Layer 7 of a small transformer language model trained on English Wikipedia (11 layers, counted from 0, width 128). Numbers have three digits each and are written without spaces.
A neuron's activation on a vector x is GELU(weights . x), where the dot is the dot product.

Input weights of the MLP neurons that the questions are about. A number n stands for (n - 500) times 0.0017.
n12: 668281628443423637510645500462439218535442524238629613672471384477660702582797678550642347506493409362302568534504554462514480510490575425466603454414724359371520541448510521521594510561534418539550513432545517609448215497453409360581324451444357398372439448479561398469571559363483483637476574558467416622686628319410524302634507649393523490593469345531470541299411149707489444403473
n43: 440564458407696423691559449547593630637486553599827649425563575510563448559493575510184481429700553521451628360394468418634593615473673391572561767453493356394500489428518521763456441391662534452434468507543696390533639549606331315535521296497558341450298263540535610454567572374435455293721238367413620496374514366540405467463378476482517496612250559293658611408714419409331586364331
n49: 660470448607588610403551633434739541370559281447366297636521520490549442423414596413480258378566425415370575560327461460454322463418585582367430490580779322439457500623611573436330558546605506555363510487523737510661632371497548477464562618388261451406470537497632306609520393597510599510352521366429474339780431372437313551408402654530330565497692546585471520685327562431483420503549
n91: 474317359367630535467332715526473356531649581513424389480394601550532345336516480446627742478713597591542630503456477539549591539345600566635493755385606618460484364421626510788431468410471484388368503451556437481244615481293598391390562497664470614354568569463591299412536434449676582476487493448516461685493442553553316643530438531626386338291470654452603516437618548634497288455571
n110: 526328441493425500670510542608518439406660563493441510439338604497516565484571487576644363417453553616460437331576500396600560554519449622558612269591467618387353493300397638486625542606507701493423633675564578233616577608440414352570340404675380437575775385472540749473868558540521572596432364579480390573473470462391384699628500430415663460544452674407357588503399460353597353728646
n145: 564485474427695581583216492479463528595488294535298560598565497455483554636503541434446319620515471491587508411370631227611459438425559548559438452577419524341617526533332515473380620651529582521546457662565378611408453368491621397550596485619440614497626544306412435444468533393488599519393451531365340340684433425574523437446522464464483567592551345654625518435518575712427537520625
n151: 479406457414588784445472493569602424793471375482479630595523590364412472276464326450636489634747311679411435624281622663579583773442403528551624433544355459626691554635578580611386258425550692267460447616748559455386514405357374638536418592427603622493522435776453430565622398659665444283584616277578479482544393353511593552422572514427504428445323390597496409274547536490761423415500
n153: 545494420459401432414576474339398459450581330434679683521598603526725573427328536565226494597567390497509392445568554606749645467595514633576436702296521669435587557424431567581500471455458436491378428361466582632491463535488431411404404652474398536466440585522488619479674595420509430417460588300530470242631440568638527577500659480668476416411651534489614555417606497376285456500497
n168: 655534579451709569575617413571606593361253533390523327530447778448622428513423547763285335630584536444642383503448407282550473449618609481473449359365510601524667540595477436414561520328437574559469526742439523604497592411650459306627457627432284757626604436514520536661613558302326529468480497421513331537564314592483616288427567529442588377524541652472659648537537361325465480431417
n182: 348313532336292606428510575626680362496589599450479388428646357631504653555632514609511421398493518617722416533629504317504521550531510569583298710706525496592750408724238726386445663726521590358536408489518573382511503591763659633305525592538460294547629572674329414493642381651460479409649355454360394436569334526417465558596555493525691599518248331414613396569604344612585448507390
n188: 652482610285421383266466540415478668445434528486483538528471500541486384744577426366357647563637528427466639270197285511476563648397574635546557774620734609522465591376666532633396456625472608569352438556465364520518510510476677802618382468212539573763423465663462595426681681510325385511479635534449531430606653496621312493540523460493490740518571526555597335600496441360493435366559
n204: 438383423444622451481430446437451536562378758406649567506556625488614427454509566522433342491528497360698414535381578629438525430619371581440614426693565542330569425414547620413512491466503315516376441802503476521663470549297642540425494519542522257560531509607732530443347583549542655517497223299313481307456366641614500529604398371551460553506548389471615585471667432691607451429488
n223: 554483534263595517305453470368637556539510449314704366319395521600480617493679690429465396552614646319500438403624490507562466483490391331222292468611375493405442483514565227429372574497544430611573575472364497584535618470298500422575562602360525548259459715518658513772517444311310300424468364724497531391597473535409476528639454421664477476521402446430343400738766541543617614392527
n226: 325477635267561490628539398530577702420510533443484298503692333458251617649373644520554521586386431427645648513514430523361563453554468465278439606577418455415677463483394396329653386378460500486334662584554506701503602369789541543543583603468480580490457530562380477260547439457606500496548503536461616580709368520456308483652267462375555589361411692485374483432238685506590448605497
n232: 588567404337569676349218421515414482554730334556609438391523496377412620478507414335393621504455371378482482394396596515559526594354532482504346880470401519469530422941408571580518442430589421461545456777477326294561692299222300430545430561320569556451645444492530442474366526533706507232245481448365359426462648409330556592454561429428478737269367490490663286394466607639423554573589
n238: 464503380370628471374545563566790554497510415382793413589483329414616736360497586458500724500487662526306491613463490316552464692597293509679586628394474473493365497523445503679519609598663348548512455464430433666671566474591314564526435436449393350347457374500385465786385387500574424490416305507429474503437435604623337497446610666460244438607631390409555573427609520475524586516445
n249: 398607615207507710565459605536378369490606449616387557735480345659475516440642429325474507564611666423704365618510391565664519608565512438546402463490389483490558465500510286500661220538567531497259452344415459418516678506442530465506564553669503439362674497396410512558523562557431375370507379389582567731588516484529452599604571429497362628388467491330282510461728343571390503567481
n256: 338612400547429387218446430542672564482424669507409565409493587332613426470500580473653573550787373514503543243568514392548563725444676386641374514539497615500622479567483601368676456517614513515182679643521473318404589364666453517472289429682468341518465595928597436444562479476305432342628533604548459614444607468489497486496563483419402396609408529371555528487549614497504422856565
n274: 621759305562516478242466533525301485474534438443473531576480563549414528482607579447423513458570655466494640331587459569459289710434425636468554471532392588481437312414385664568401604597494594631477503491739360564359710445591425605456519481509236428385487490533327530598575519717503451307497369365506369403541506622398662709584346404513393537366314643599463535503579431500507384581559
n313: 556554427503449686572586599524463454374515553394489639593391509589578537557559485573397460576428526573480648512396432494227396422497562625503515479542442561712601373443497536552237615403339434420443462595299405523476601506547531677359541655560482674362509509521592457402559497421446422581560518731503271638419564503494330452665667500455284617542340346462649420386509573438399451468494
n324: 482353532582679482424542534543523345537411472464694479558361579611356396615410385514467579554453507511588365619588464694297504439531661548345348658709602455122561301699468457493490483319560493616500606805623451570453408507603382584411429328389416390638350316385696573407593464644511715038555645450486536674442486328446472665470507544605277638580606410407543432487421617548411702613514
n328: 387550352369357638438483438356410569556561479310389455605556353691486612420572785398511267391410404660705398591541368252308475695531586438536388585565384474581625411496468244426360497315450379556450592608438288517547660430553585314414646386569390618471597587522504687601554656292742521530361384144553496699518575555500575449467558654547542482729763643483525619381399560643541465440411
n336: 650623519513457449421487707549558600487584574374531405415636565444617616422659370411467490310422391522576479614493798503426335507629587556373363663490494406404681510435404292360537516548365531352512558425513375513424352497580146322487629765575341571408623559694539378322455464452596509442543618445592481346484353451661593593313370404746446490559602437476487487449451644528500528408529
n341: 432607385479405402219393589465752520482749401582413550545496486583547410450455486530479277572493598313716503476673503503469607538477487444535517514493605333602497292757636514570398383371449404525680564452465656180528666584469588517319538504610588367427750462411603454466691434544405483398420589361527473497566503399563636686532516536364440289584402599662846469399704571520291387493602
n359: 490363724474436534309649303644654534434559375538490585705625612378428405436665535534575720480384365580572533422633431367309626747427326218567479712345593471532528333525535654640310551618344429336529434384603436554635443558448269579663587410679557521507517475688503635458294496421543775470546478332514542493521497514666490311439460670532561687610339555613656412500321531470511609627452
n364: 542709461761427381487509397556548312564435558513718510451619741292551475481467569522437483336831211465564494414406594369536585651593606481438388533684542689587546678681600493293453544535390465534491426556378462336490485462490218439396387603582483403487526477379481431396357596398463446462500595806414519529447526337619371467352460584533449516556410373560429533326516413605571405506455
n377: 346360476446557441354566611492345300625587401528411414532366436353410477454492400461671692344645535445350451577582357480385688456310508316399476385552559392508751492484650295594385756488385515525220405765524612314516831371421587555425734332674488564545384528463831396624707379700349306289614716688523651437540567378435552439331519584865376389520655396400484307426331231394413450398607
n398: 427358449446339459467497435571283497322548522487475443575331545578582644512529448475418632329597338561617695337487407477410542705420426441500445407279582547586632577445637604626435394430484366318589611529529681381569393358580457348423535358569480580523465559473629522290494555510434497814539483407645436529510545549647519507789654650464541737546609766515369526426335500531577478608334
n428: 602554613526504416460420373565417314593607504339628462529687518476553639500360611574376642334338602521535551366563610371393500428517541352338558688457437163364736201500546206419473455546461600519352532525384434517766418504592696335489642449317548653409621547360439652518564565563737601417485221504423369749439617613500720591530637510366371415594339566381546554312385440374648531451465
n438: 518356514611493720645603458467407493458314515489621496489392456248496700575529482446436631573559370333471566689624562658369676715636097482593456681585561416429482398808678526669605482471460394404517464401685493496474612432587364698442471421578451347638379570390266557379617311514478543655575614449367416464600594373333493406701584598567396569574676697222475397429264693664481621489435
n478: 323568483638728570524438390480585419454601587527671477469436527444447589536439561321521312641497563373353606562545631425547686735542578403510449528811666556677473402671510551323413516460523438627522587789373592296528687460436385397517429503690486517551476592545497317463335401493469664282748373674646651571479587607706654334343309497424474570555469381541554517413483554645601457417620
n490: 592572532519347542616531548471369342470425458621386657352485411390525569638482615440365754463425666528257608749327550443323546464442421390637579463565377700438504536536482539599602476634797635280516486475500652510518303524500566528425468610687401390732511507515557548393432576426540621394605626645360585521312129343399415303375585684656437337406471410368564306490496581599411281774542

Each question shows a token from some text and the vector x that enters the MLP there. A number n stands for (n - 500) times 0.0098.

"|": 660358558519408491521511354335631568191482591448359702533547531427506481347481445544628510394463557564555467554518508704674516541421438597518523506544422551565524484403440433518515505550521479669546501424432542513359491356510502443440557695485657420468272378411445496428387337705711517490613576534435469536292618532459461550592328725371548512546514514507506548713548521504379462329442
Which neuron fires most, and how strongly? n91, at about 0.41

"ing": 519381635564404473560475312383610480248439638526303552459514440466537536374477502505654534442455529422489395380575452649540478445602528558557451488560475563668378593481423627580640485470455436565624429461412417513345561478482529358426489797530640509473245467540467435384362536851626386524583488541519503574324601591449544639567560598316589280519421485425447693618453580437467492458527
The neuron with the highest activation: n256

"ra": 616353534695558391596545335369610527347535511534417728471538548539418333300531411491584459457546599315387447381470546443648590413491778491596368468469354489592485590348441510497537586547500439547632334451554588587338552430558567411541594498494631477520483221548364473560417468790593652443565418381645594474384518477521531618525421758386405591528309473486491611630512466410510470342394
The neuron with the highest activation: n43

" (": 602393452507449516452431286283604504233454642500386591519517518479525619320423596354591599351432477446574383577482456701607566422397493652499501381571406470628541540417534522557492426533335473576581265509403517506304422325398506558536594633510657502503469415423409518581413559794586559477575595522478483588447654581434477604623545723384496529538436517604552498639506654476366482216422
The two highest activations, in order: n313, n151

"overnment": 630448405615490441467478389417568583257449516467126574490454399399436671296422471568618526471555480526468306512478333642651433391410636483469350512567418513547393611426418546575601568447404551606628426434438537503354527436598526427483569686579612348449493431347405472546392514784668515661539562447399517557365653433480614532403596659370412375578542524549583616725532587482616505294507
Which neuron fires most, and how strongly? n49, at about 1.8

" |": 718325525532483542501509372440515526269475591540325601426510457425517569400489518396603583446400520559481402439510537654687459479479534683517510471555372576571464595389464540473503537430558443782578445454431535553296513410495449349387568680527640423445192503442450449355350541666724679523565581483430441524367603448522569483503492676412541464532509492495521501666554645469378492337454
Which three neurons fire most, strongest first? n153, n91, n336

" in": 550358524532389506497509334379604494165530522475280687497552412437516565390560454502525505498458527423481452506495424640594612520454468544517548480532547478587512539409528495485531533523393510580633397458430471444316447424466511424582549627386766480500187394449397533495391516771677465529567543559588439586404711621483495621502480592326547442575444574473492605765522504447463465401517
The two highest activations, in order: n188, n398

"on": 602516586517501398390551363331521594199462642457340603433657477404375489408476444501587462436479575412358385468452449551717493298445619529492517508440420557477506534538603424512656402437499453646648308422432378422404586474472594425603565705446787433593455369414413496394476570738607643597553477470360631543390520547498572533529469622350454349545565421494546783715534635494444581391458
Which three neurons fire most, strongest first? n341, n204, n428

"e": 427493561705503379530410313438550518325483660644412587455635502391492538482498476522597452385531592419524340456408505647572486242559650588537483474514284459540365572410481467474483597561457476622670522466521474431420604400472576351542523731508548406404312441458321493408257622727551605461683548486645591515535486361555651485605562578324374446503515352491582774686533584460375579312438
Which neuron fires most, and how strongly? n478, at about 1.9

" ex": 567347486650433389468499415348786528252464520452325670478547592546393538448584517527702618374547577407504449523632465749594514525431473446534446438562554462507631486440497565365466539444366526640649467366331471558332391340496520290497561679355767479379453408486416510473416532668585646549521452528546551497288615640512554595496614523392494593450441499419388600661609499419387568398455
The neuron with the highest activation: n223

"ut": 507446584481442361511504472301596508415526688635353599493557269477461654144590452522730415461460592465520410497432467619689410372568654612455592445483481477675560517455540639525629576417396327574605283436486378544295459428554620426465527498550634463560462525348388430484392437814575534519518664478488362533304577688404536540345490590541486435675597467490448550658457518390362656344471
The two highest activations, in order: n377, n336

"ark": 532323523564394300436561542357610538318550694521445714505429570477432547381581535400771531391352559447472195594564423606737472443557533624411557467533430445606385484432595647610600497287487420396521386379413482478425519385530499338591656539417717525479510452459488382470323387635577613583607559444459586519372546471507544618549489547333555319635486539390480661744412653484403597491394
The two highest activations, in order: n341, n91

"el": 387437467598488420564460277516531443308534728592270700534607422500526569489520484550531506410452570410373533423431507745756472286483641617488527426564392370463373527463467504424646573465556462588531484425501482545402639323477566248533522732460707452331458259434392432438526487603498605480632638527607500509633537488426569417617515623199487483540597366479493667720453554489479589268511
The neuron with the highest activation: n12

" c": 553354513456325446424544399345560613309560604568338556490671540490447537343541456549601544357450527479545510610502472523621516421446572503396452299572388468615553451396315464561678479368442524566629365562380492679281515345489609437513661728551611543445466358285504545560501642730645438532652392546509496485419554511420592651558422677397468543552322564493424541667558530421430483334453
The neuron with the highest activation: n226

"J": 564414521481462420527452311342525335324463606504463618396518588435458592455447608539749429386576625570592325599489492558744516442386606696366502327556309436581376474445501403572705556650472470614687327485495426673288450440448644321531539553415581500450460386432473585409418606812556488395626598520423607441456561447486447572342508558336440498650455485457492621661538458563517515361464
The neuron with the highest activation: n12

"iz": 466328473503479326517566438347455432477457648569384637533700476538394597337487524452850489607530534579493227550515340655645500393462645535534471361479429573572453530366369676422569623360551441533638389412423480619465425298492551370338629575492780355338483580377404619450318559620587592427443526549524475530445472584487569548602623573353405477776592404514486524553426500462419652471438
Which neuron fires most, and how strongly? n328, at about 1.4

"art": 539296536603465396456569440528571536217387763553342540545523473440404436346550592534653433504505581438492365458422502626766588328508495524440419550438371461607347580389566698644501497420425394485577375415434503464462492336568614361559631637474592412463505406477390386479290536804591555683617602429468622550314568566487511600528540587348538426426527563490477582747567478497409515391404
The neuron with the highest activation: n91

"'s": 650415533540345501491503165378436539230380494496360642519575426485484544457612483466503453373518504409486389524459528567742556419572610561500532493592350492549451601371517597493609544495496504543576375504523525561375446394506472525470644679531686423440179438434519425435341652785645479558478598450513530522371600547507546504573479687442454444565499540516492542731497535431501489383367
The neuron with the highest activation: n153

"or": 583375521576431549433524320389485479211481641500301635478672579449552542390562503339742572526647520433413277403612436584684353482444559543615459438455467444520402543459433557482633543528433456454700269398460582446396455393451456281428750607575641446415451423433394531445384499634641734518529670510471520539524463629427465469536516647267525443622532388545459633743510545470510654456430
Which neuron fires most, and how strongly? n359, at about 2.2

" a": 629377609566430415583478220387546566146449551425484561594543470490487495400546382511647493452491568443567402553521471598609567430560544582449490450506477559556465559406555482504599531503411475584632428503461478424353350392447419503629556662464689548438349364464420480613353672814694551607556477495489593511455692465391454579426433645355608498540451482455479570707427428426425434390459
The two highest activations, in order: n12, n359

" J": 614430492444379470548474276312613467286412613442359614379496474457500512515515551589727451343533554516548383496506577564803505475373531565420486264619373579639381497507535397487655563668564515580689377499466417669379543499403571301510638663362659482402415319428385576444317612710558573491643573553412586432402533480587490574439449600415377440562536503378513639708478522537443503399514
Which neuron fires most, and how strongly? n223, at about 1.8

" s": 630387528496341477492526295342628607201520619502270618441539571519553504422508430535670462437439493353470393567538449528664526460344560555476539464607640542620438558423469521396621487495465406627657347480363430588268447329507656420405603632384602433534422315488409714506430612705591540487542602378597558449391564468551476628533504649420523550515489513377534618794520475400507487370523
The neuron with the highest activation: n188

"t": 511356592529530470497626408381667536426475849539423622492480475514369468437510417431534421477464616504488300388559344633681559337560521558398518517528450589585400489481440632665675494386448415544632271454446416523422541318618432390516554656445672618480449369337470540467448328807461569405506506480612689580350633358547565604510442519366534359579492499478448583678579607350311559450349
The neuron with the highest activation: n324

"es": 403364551738402516369463365430704459351493630522529645493636500549368395388574481467621497459511503433330337522579507600696584496459643415540507457493515361687383550486567565451574581473427420515656360396414455423270528395486529370477565496544686571499372501433381542369364627827596513532699676570470630541323444558420397526431475596446481446424442601513419557698563606529462621229580
The two highest activations, in order: n478, n364

"os": 478322490655562298424616317396659459367541633556386671396654529502417395401606479520579462434486454513480344531487491705653517230512517507471577347462361449559439673513468509354507590563418572569571354405524501590273538383461500304588554639337662362541498455441396604360623496687535548497569560478591656420498568466501481544428557594299547538656568379446434515511482641660678478282516
The neuron with the highest activation: n151

"-": 551442552541476455390587407411519493209511642551422623469623489566380636480493457417628486460353595410588322453577502563596513371409632618618574432528425470800404657433355569488582603535445471526667268435389538509418370248522511394420643580413767500468567405502478391488404494771475507488566570526504528503311606598465436552685457554514312457533441540447528517778540601403496529311378
Which three neurons fire most, strongest first? n182, n313, n341

"us": 420360464455378278404401415381535631455349602506291715516527454529516640374572452499854535475538515510493316476423420674610451385550599597388419455506506487549399547427503601475502760510483435568704316498501516510307628342513526414503518691512574358472434398421323485523344613707644594575542587481525525440366478602513668593541663653338352438617483442569515627457458540491424555372443
The two highest activations, in order: n238, n204

" ": 526482495445316509442556308310606555252474581415446600465486517518437515293512481535622593368349477564635340473532408593620509510337690551556614416599300496710581413432474498446665505332489494627628425558370452489269467446506521405466684651517644517474416305432305535535452564748621576558523582515573547541281601521476457535510531665396518478590513635430471640676530598598429441269452
The neuron with the highest activation: n328

"ted": 387472582619494530591506382432426541347382754564283657402560457424408545612554487424671559426528557315529293457423395581645430321498591581512441405439239483539373487402461655458649587533565507539645478472433465511371573352496602306509422695483456337480318508475459532337441454634599428588563563477512546497535697632523560616593543565278565337588498432509506646860439599400450565520505
Which three neurons fire most, strongest first? n256, n110, n226

"ild": 547360553531553396396499284414698508422438463607386570476610528476315466401531553531394434429529598530409347521390395449773562385458548420550531346444327599555515544388456642599554653396402382497592249501530605602410704360611475465472781659583631446470526352392395522481477446684475641617614582405351631529457454508537477500351533530248452385623371525518511535755598542560487610453425
The two highest activations, in order: n43, n168

" p": 519355561561374477528455406367503626268409703546372566455637540510535436437509534474708668465385556454634245504570484620648509270435597585288525388582537519553525573512439523510586529448442533598632387397335511654424538280597504419494683647387514483494399225347413478494477520737560576525591391550591507437310538605492498549385513715407517501542348587392536605675649545317416515454461
The neuron with the highest activation: n168

" h": 622451579464434369461592371298549639230486482499386651395582485432509461414508509498484606544519474397369320688526447655703507423404635565502483532535369497537374536488413417508714517421444546500639395507418437644428372387597733417485555700424582470569400393403419495499337569703590542582672657518567584367357512468380447547453457617594516509502405573349565615757565580505413527310420
The two highest activations, in order: n490, n153

"C": 566429545518576473450523286335593554466523636587384623452541522460490510368539507451509519317429574465534270361397558526742531439357672492575383211577282451640287551475430582530541616553554523562555452448431490730412540400473486415585655659510644459349357465285486533502576640566566557540652441535586491355395592518451594540547577625354347503494329466479397591767512643512610497265451
The neuron with the highest activation: n223

"an": 581432557570325356583471333344409484428406433488313499411511411394439422545591481508721429460603455422412292385409582607630449312501600619526516399506392422542463549421418522558624570624349427606639358593410386463411590500535582326607657720408548534572584300429318512428416494671667495568556551502334538494407581650643670603567681635212505446507531376531530665564549592462494594390481
The neuron with the highest activation: n145

"),": 585400506515410504528385314364645536145533569454328653503545432548526554509518520503592488388492556455526405494430438682652554496403506586445492526563422604557510565488456469528524535464465526568664363475447477435374442428458505458575582686556680460399294272407473512432322462816713477465462540589505502458390632524469554590570412703316500489508468538547511530685497569525418430404549
The two highest activations, in order: n232, n341

"ann": 557328605536383467473438381384580609463344581553407673393477378532390656366481558481613348464487657552394233534510420685712543363550622445488548326557377440651543458509515558583557486505274482389797356475446493470427632425478652429576426645495595545409502364427453445454484465734507690504750689409284454458353491439514459549519588587365542400607425616504487692539427417605490602370504
The neuron with the highest activation: n151

"eek": 469481624546520430489482307355471632235474805584280622451551496490504590289439574400574434471412618456578469417505490583664566415454581585500385527475459474605395610427457490626531489356383327384549424327401453391435534409547665345522572585475575502544536255445563537523452528785549561527509565347575468629279613432578516565422557714513461439658511569405446626751554553433499465386465
The neuron with the highest activation: n328

" car": 597387524542419481404552295440543627197416509456238618489592420512363447370513415540734605313425515363464384609535429611625508326473591647358396500436501467508457598461508410501639463428459518491636393403442529571412488431570527451534777725409677502543532301371485529550330479758604558498562538425465608506428588516420605551521597532554535437472468501457629704711397499514517570430522
Which three neurons fire most, strongest first? n336, n49, n226

"\n": 637420563509402440557488353415597540134452581500427701474556491460546438424446426501649492350536515546464376496506439660621477554427520548495530499555376571548531485388471441496484518548509571652660393475392536521414447378452518415461530708491677390484442356450433572480367446749744508476469532552491425481335700587412486504580375676340541551542560600491524558711488554514357457300528
Which neuron fires most, and how strongly? n110, at about 0.15

"let": 565493584623473406495513425537526548525373741568356605399679491540513601434567423508518518467540627445456232382426364664664520376400653567379357449461278478470349607481569497645556766434530499704523511453450432556264523286503463384447634736485629494374435536343361376548449492711438649717451594511537577483480504592544504554485453542316487355519603290446466581497557439541445628283459
The two highest activations, in order: n223, n145